Layer 3 of a small transformer language model trained on English Wikipedia (12 layers, counted from 0, width 128).
A neuron's activation on a vector x is SiLU(gate . x) times (in . x), where the dot is the dot product.

Input weights of the MLP neurons that the questions are about. A number n stands for n times 0.0047.
n115 gate: -8 -8 -2 42 12 28 28 43 18 10 94 -16 4 -19 21 11 -13 -16 -2 3 14 -6 26 14 18 -19 -11 13 -34 -23 1 -9 22 10 14 -2 2 -1 59 55 41 -27 50 1 -17 -16 -8 4 28 19 5 39 36 -24 31 -40 21 34 19 22 -2 -10 -6 -13 0 16 -24 23 -29 21 -30 -12 11 -9 -39 -14 -4 25 -4 -15 9 -26 -52 7 37 -10 30 22 48 22 15 -3 29 23 27 40 34 -11 -26 -15 7 5 -16 4 -9 -4 22 16 -41 18 74 -5 -12 -23 -34 -56 28 4 31 -11 -6 -54 -31 55 -19 -14 -49 27
n163 gate: 50 7 -6 -69 17 -17 11 -34 52 -11 77 -37 31 -6 -4 37 -12 -22 32 -15 -16 4 1 -8 -3 5 17 -15 16 24 14 -41 -27 -53 17 1 -10 -31 -36 45 8 -45 -3 27 5 -4 -11 -33 40 12 27 4 0 22 -20 -1 14 -9 -28 66 -11 24 7 1 -21 24 -16 -24 12 -24 -33 -7 24 59 14 -25 30 -30 -36 -41 46 -43 31 51 28 -10 48 29 -33 47 3 -43 -7 -6 8 12 -9 14 71 -51 10 -24 -3 -42 -60 -13 -47 -28 -11 3 36 14 19 -12 -6 2 -15 48 -5 -5 -1 55 -25 -8 10 -5 -45 20
n416 gate: 0 5 49 45 9 12 25 -17 -9 38 42 -5 -27 1 22 -39 28 -35 29 30 23 -1 -10 23 -33 14 27 -9 2 -14 -24 -14 42 -8 -20 -16 -52 17 69 -38 32 -47 -29 -28 10 3 20 -9 14 -29 15 -16 -20 -20 56 -2 -26 -5 -27 -13 -18 -67 -48 -3 26 -39 26 8 48 -13 10 -5 -7 37 22 -2 -34 -13 -14 4 -1 -10 -40 -19 -7 9 34 7 -11 -29 16 -32 -56 17 7 -19 -7 55 23 -20 -15 -27 50 8 -19 -67 -19 17 22 -9 -3 -32 4 -1 15 -50 2 -63 -29 49 -19 6 9 9 -9 6 36 41
n508 gate: 24 49 4 -41 22 -46 -37 -32 -6 65 6 -25 -17 11 -58 24 -28 35 -22 11 43 -2 13 -41 -21 -18 -41 28 5 56 14 9 -16 18 18 11 -20 -6 15 10 -14 17 -4 18 -25 -29 -16 9 13 17 -17 -75 4 15 2 9 49 22 -22 25 -38 -25 36 1 91 -15 20 32 19 2 13 -30 -2 -2 -28 4 27 24 7 -17 -6 43 19 5 7 10 -35 -32 10 -6 -6 -63 24 -36 18 16 -16 -1 -1 24 -7 -26 -24 -17 -22 48 4 -15 9 14 -12 0 59 -7 28 -19 -14 16 31 -12 12 -6 17 -1 -2 44 -26 11
n115 in: -34 21 23 21 15 -7 -44 -26 -24 -27 4 9 0 15 10 -1 1 45 -20 -34 2 -29 10 16 -31 -21 2 -36 24 6 -2 -10 -5 -30 -35 -7 12 -14 -93 43 34 -26 38 -18 6 14 2 -2 50 8 23 -24 -38 -31 -17 3 -10 -19 -13 8 30 4 5 -39 49 -24 -33 -34 2 -21 13 50 -21 7 19 30 -33 1 25 -6 5 -3 31 -36 32 -33 -42 -9 -38 -43 12 13 12 34 5 -23 23 -26 45 24 -13 -20 4 7 -29 32 -6 -43 12 -26 -72 1 -5 -20 -6 -16 14 -6 10 35 19 40 32 -40 -20 3 19 28
n163 in: -13 34 -8 2 -4 63 -5 -6 14 -11 -29 -45 32 -24 -33 7 45 -15 28 17 -41 24 11 1 22 16 37 -33 -26 -12 -27 -13 5 33 29 26 -7 -27 2 39 28 7 -40 2 -21 1 -9 63 1 20 -10 -26 -19 -42 -54 10 43 14 -43 -32 32 -3 -3 -14 -3 24 25 -11 -19 32 20 -14 25 36 -12 -2 37 -35 -17 -9 11 27 33 28 18 22 15 -20 16 1 19 13 17 -29 37 35 -6 -1 23 -44 67 -39 13 61 28 -44 -30 30 -40 2 -20 -25 33 -13 -8 29 12 51 -13 -10 4 -17 25 -51 -7 -7 -20 -29
n416 in: 8 17 36 1 21 -7 30 58 3 27 13 -34 40 43 -8 -17 34 -1 7 -54 -5 -35 13 8 -19 -28 40 -62 18 -25 -8 -46 16 -50 16 -3 -16 -19 24 2 -25 -12 -37 -23 -2 -20 4 20 65 28 -12 39 20 67 -27 32 24 -44 6 16 20 -25 30 -26 -7 -60 -24 -52 49 7 1 26 -7 -24 26 -2 18 -40 35 31 -38 17 31 2 -4 -19 6 8 34 -20 10 -14 -20 41 -5 -38 32 -1 1 35 -26 -14 -1 -22 -24 33 -13 -7 -5 2 17 7 0 3 66 37 28 -23 -35 12 -16 38 -2 6 -11 5 -38 40
n508 in: 16 34 -11 73 8 2 17 -11 -38 18 70 50 -2 -12 -64 60 -14 -29 -33 52 15 -22 -27 -16 5 -21 7 0 33 -26 33 -16 19 -20 3 -73 -34 -12 -12 13 70 0 -18 2 -9 3 21 -9 -42 21 25 -34 5 23 2 22 -25 -21 -31 -9 -31 22 -19 23 27 34 34 -2 -2 -25 19 -10 -41 -40 -18 10 -42 16 3 -27 22 40 1 20 -34 5 6 -5 -6 -14 13 7 -22 -9 32 3 -14 -21 -13 1 2 32 30 -19 -21 -35 14 34 9 -2 -11 -12 3 5 -24 51 22 47 -21 -15 13 -40 17 -43 -15 -34 -12 28

Each question shows a token from some text and the vector x that enters the MLP there. A number n stands for n times 0.039.

" |": -39 -35 9 1 -16 -15 -5 6 -39 -4 20 7 23 -25 33 -7 15 -29 1 -18 2 10 -15 29 15 24 -35 13 10 -10 -5 21 -7 -12 6 14 28 -16 -70 -30 -6 -15 3 -8 -19 31 -7 -1 12 8 0 35 -30 2 8 -11 -27 3 10 14 -13 17 0 11 -20 20 3 7 -4 0 -27 -1 -11 10 -3 -8 9 -6 0 8 7 -3 -24 -22 32 -11 41 -30 24 -20 -4 -63 8 36 -11 7 -48 19 -9 13 3 -31 -7 11 6 2 -21 -2 -28 3 -8 -18 -32 30 -8 20 14 4 0 23 -11 4 11 -35 5 -23 9 18
Which neuron fires most, and how strongly? n508, at about 0.15

" political": -30 -34 -3 65 -17 -26 15 26 2 36 -37 20 -1 9 6 16 12 27 -22 19 4 53 -1 7 6 24 4 17 -10 -19 15 1 -30 41 -17 1 -42 -6 3 17 22 -17 -14 -4 -26 -26 -26 0 -8 15 -4 -6 -7 9 -13 23 21 -19 -18 38 -10 27 -1 11 34 -29 36 -2 3 -7 -32 -13 2 24 6 13 -27 37 -19 32 24 -5 12 -44 27 35 -8 11 34 -12 0 -9 30 -17 43 -8 -50 2 -12 22 29 -19 -19 7 -14 21 -7 -1 10 13 -1 -1 -23 14 5 16 -25 -33 -6 5 30 -12 -16 19 -9 -35 -7 2
The neuron with the highest activation: n508

"9": -50 16 -6 1 19 -2 -30 6 -26 -9 -29 33 54 17 -4 13 -36 -5 -14 42 -17 -15 -36 27 6 16 2 -13 7 -18 10 8 -25 -6 -1 -16 -25 3 -32 -18 -9 -18 -2 -4 0 3 -33 -10 12 22 8 36 -38 -11 11 2 9 -2 11 17 -17 6 15 28 -14 24 -24 -2 6 -20 -14 -24 0 0 41 8 -13 36 -33 -3 20 -46 -9 -32 29 -3 21 -18 30 -13 22 17 -22 22 -17 1 -3 19 -6 25 -1 -20 -18 23 39 -6 -1 -9 -33 -15 -47 15 4 6 5 -23 24 -42 -9 -27 2 -51 -17 -24 11 1 -11 16
Which two neurons fire most, strongest first? n163, n416

"ita": -13 -5 -22 13 -20 -42 -7 1 -44 61 -11 13 16 -33 -2 21 -25 -17 27 19 5 7 -17 27 -21 14 -14 11 -4 -3 8 4 -7 19 7 -4 38 4 1 -38 -6 -32 4 -31 -35 17 -16 10 1 -15 17 1 3 3 -42 14 2 15 38 -8 -2 19 26 10 0 9 9 -15 -23 29 -9 -27 -10 -4 0 27 -5 29 -1 -13 -28 -24 7 -7 10 -17 8 29 26 16 24 -3 34 26 27 -29 -31 43 -33 1 -23 3 2 -13 11 15 25 21 -24 2 -18 53 24 35 25 2 29 -18 15 1 23 0 2 -31 -58 -13 -12 -11
Which three neurons fire most, strongest first? n508, n163, n416

" |\n": -28 -34 23 -30 -6 -14 4 8 -48 16 30 23 8 -37 21 -8 23 -12 4 -4 40 -20 14 -9 21 38 -4 6 2 -27 25 -33 10 12 2 -6 40 -35 -51 -4 -5 -12 18 -29 -19 49 -11 5 4 7 -9 50 -21 -5 28 4 3 30 -1 16 -6 9 7 9 4 -16 28 -16 -1 9 -19 11 0 -9 14 1 9 8 -12 -5 -19 5 3 -8 39 1 30 -41 28 -46 -25 -37 18 18 -7 8 -11 13 -21 -30 4 -22 -21 24 -8 -11 -14 -3 -1 -11 6 9 2 36 22 39 -10 3 -5 -14 -25 -21 24 -34 25 -22 -2 -1
Which three neurons fire most, strongest first? n115, n508, n163

" ": 0 -34 28 -16 -34 4 -10 14 -8 15 -22 3 44 35 -18 -30 25 12 29 -18 33 7 -5 14 13 31 1 16 25 -14 1 25 -19 -24 16 -13 11 4 -36 -22 1 -23 -18 -27 -19 -12 -24 20 6 -1 -26 41 -42 -4 -4 -7 -21 15 4 -6 -21 3 -48 18 5 11 -9 5 6 1 -15 -21 -21 -5 -9 -19 -6 53 -24 -12 4 -35 36 57 18 -4 18 -5 34 -6 -17 -9 10 19 22 -6 -28 19 10 -27 3 -7 -10 11 21 3 -12 -18 -3 -4 -20 3 -43 25 25 23 13 -14 -3 8 -3 -30 -12 -30 -1 -43 -4 14
The neuron with the highest activation: n508

" United": -18 -6 -22 25 -50 -6 10 11 -25 36 -3 -19 32 -2 2 15 -23 39 -9 -4 36 -18 9 9 -5 9 -20 -14 5 -32 -14 11 -16 2 7 -23 13 -6 -34 -38 -10 -1 -6 -2 13 -20 -4 -6 27 6 -13 3 -29 17 11 26 2 -6 -2 44 25 28 -9 41 20 -3 7 21 8 -3 -23 -26 -19 -29 26 0 -37 31 -40 -49 11 0 -17 -49 1 -8 24 33 23 -8 2 -11 39 -14 28 0 -12 37 20 16 1 -33 -18 12 17 -6 1 5 -3 -20 2 30 -33 3 37 13 19 -32 -42 -11 -3 -8 -10 -36 -24 -12 19 -2
Which three neurons fire most, strongest first? n163, n416, n508

"ishes": -10 -10 22 14 -13 -28 -23 -18 -5 56 -5 -8 34 -9 20 -12 -22 18 -6 25 23 7 -7 11 -6 -16 17 43 6 -33 41 9 -16 23 -11 -5 7 -31 -18 -19 -11 -18 -51 -30 -12 33 11 -14 -3 -12 27 33 -12 -11 11 -34 35 31 -7 11 -15 20 -30 4 0 23 15 10 -20 39 10 9 -1 -3 -4 7 -41 6 -3 28 -12 -32 18 -7 21 -27 -9 -1 -10 34 14 21 9 5 8 8 -41 -4 3 -16 39 -13 -21 1 9 20 30 21 -28 2 -14 33 -16 30 -5 -9 8 7 24 3 38 -29 -6 -26 -39 -25 16 54
Which three neurons fire most, strongest first? n416, n115, n163

" Per": -17 -16 -12 29 -29 -15 9 16 -19 40 -6 19 41 -8 -13 -5 -7 9 -10 16 -9 7 14 13 3 30 -21 -36 25 -13 -7 -22 -11 19 22 8 4 0 -27 1 6 -18 -8 28 -19 -15 -21 9 -20 -7 -18 27 -47 31 17 -35 -6 -25 -47 -11 1 13 35 2 10 -3 -31 -8 -21 35 -46 -38 -3 1 -38 -14 18 5 -13 0 -33 9 20 -21 -44 -9 46 -5 24 1 12 3 16 -31 33 -9 4 22 28 6 1 -5 30 9 3 -3 1 -16 -18 2 -13 29 -18 21 19 -21 -2 -51 21 -9 -4 -7 5 -14 31 -27 28 10
The neuron with the highest activation: n115

"0": -25 -4 25 -14 -54 -30 14 -3 27 -8 -32 -19 12 4 -16 -13 -10 19 13 25 -7 17 -63 10 29 12 1 22 -3 4 -2 5 -23 -21 33 -6 -2 -13 -32 -58 -16 0 -3 16 -10 -4 -9 -7 -33 31 -10 0 -16 32 -1 25 3 8 -7 1 -11 31 -2 1 -23 -5 7 18 -3 -1 -24 -42 -14 0 32 -6 -5 67 -17 33 6 -10 1 -8 1 18 -10 11 60 -9 -2 8 19 -11 -18 -22 -12 57 -7 -18 16 13 -8 -4 37 11 25 9 5 43 -16 -14 -31 12 10 33 16 -18 -8 15 -19 -30 -14 -17 -16 -5 10 -7
Which two neurons fire most, strongest first? n115, n416

" cm": 14 14 -5 3 -30 -16 -11 16 -4 31 15 24 22 -1 18 14 -1 3 -28 19 -16 -33 -14 18 3 -3 31 -20 -14 -45 10 13 -25 -43 23 14 42 -17 -35 2 -27 -45 -42 -2 0 64 -24 37 37 -9 7 52 -16 -4 -18 13 -14 1 -14 29 -15 -5 19 0 -31 8 3 18 -3 11 -44 -20 10 -3 -41 22 -4 39 -3 -21 4 12 7 -3 35 20 -18 22 15 -7 -15 -10 -15 4 6 -24 -6 -3 -40 -28 17 -14 32 21 -17 7 -2 5 -14 12 -32 9 17 27 11 -27 0 -17 -13 -6 17 -14 -33 -5 -21 -9 21 -25
Which three neurons fire most, strongest first? n163, n115, n508

" Mir": -34 -33 -11 37 -15 3 -1 27 -19 42 -24 -39 35 -14 -10 -6 -13 16 3 7 -8 -3 -11 -9 3 20 -20 1 -3 -4 -11 -5 -7 10 -39 -2 13 1 -5 31 -27 -1 -3 -5 -5 -33 -25 -10 25 22 15 53 -22 19 -8 27 16 -24 -19 -19 0 14 14 52 0 -30 -19 -25 -44 43 -63 -43 11 25 -3 3 3 18 -6 20 -17 -10 0 -18 19 1 31 -11 6 -19 4 -40 6 -2 20 -30 13 30 -5 12 -19 -17 12 -25 -17 -14 12 1 -6 4 9 47 31 26 15 10 23 -19 24 -3 15 3 6 -26 9 -11 3 -8
The neuron with the highest activation: n163

"ana": -20 -6 -1 24 -5 -39 0 -16 -47 35 -32 13 27 0 6 11 -1 -6 22 17 38 -14 26 24 0 7 -3 14 -5 -27 18 -2 3 -34 8 29 21 -8 -2 -4 -21 -11 -12 -25 -14 6 -17 18 -16 -24 10 -9 -10 -14 -45 5 -19 2 -20 15 2 1 16 -9 -3 4 30 -12 -10 23 -49 -25 -5 -8 13 -5 10 32 21 -33 -14 -32 -6 -21 25 -10 14 25 -11 -13 24 -5 22 24 42 -31 -16 27 -28 1 11 -15 -38 -20 26 -16 25 15 -34 3 -34 40 3 22 16 8 6 -32 6 -15 37 -8 -9 -50 -61 -14 -21 -4
The neuron with the highest activation: n508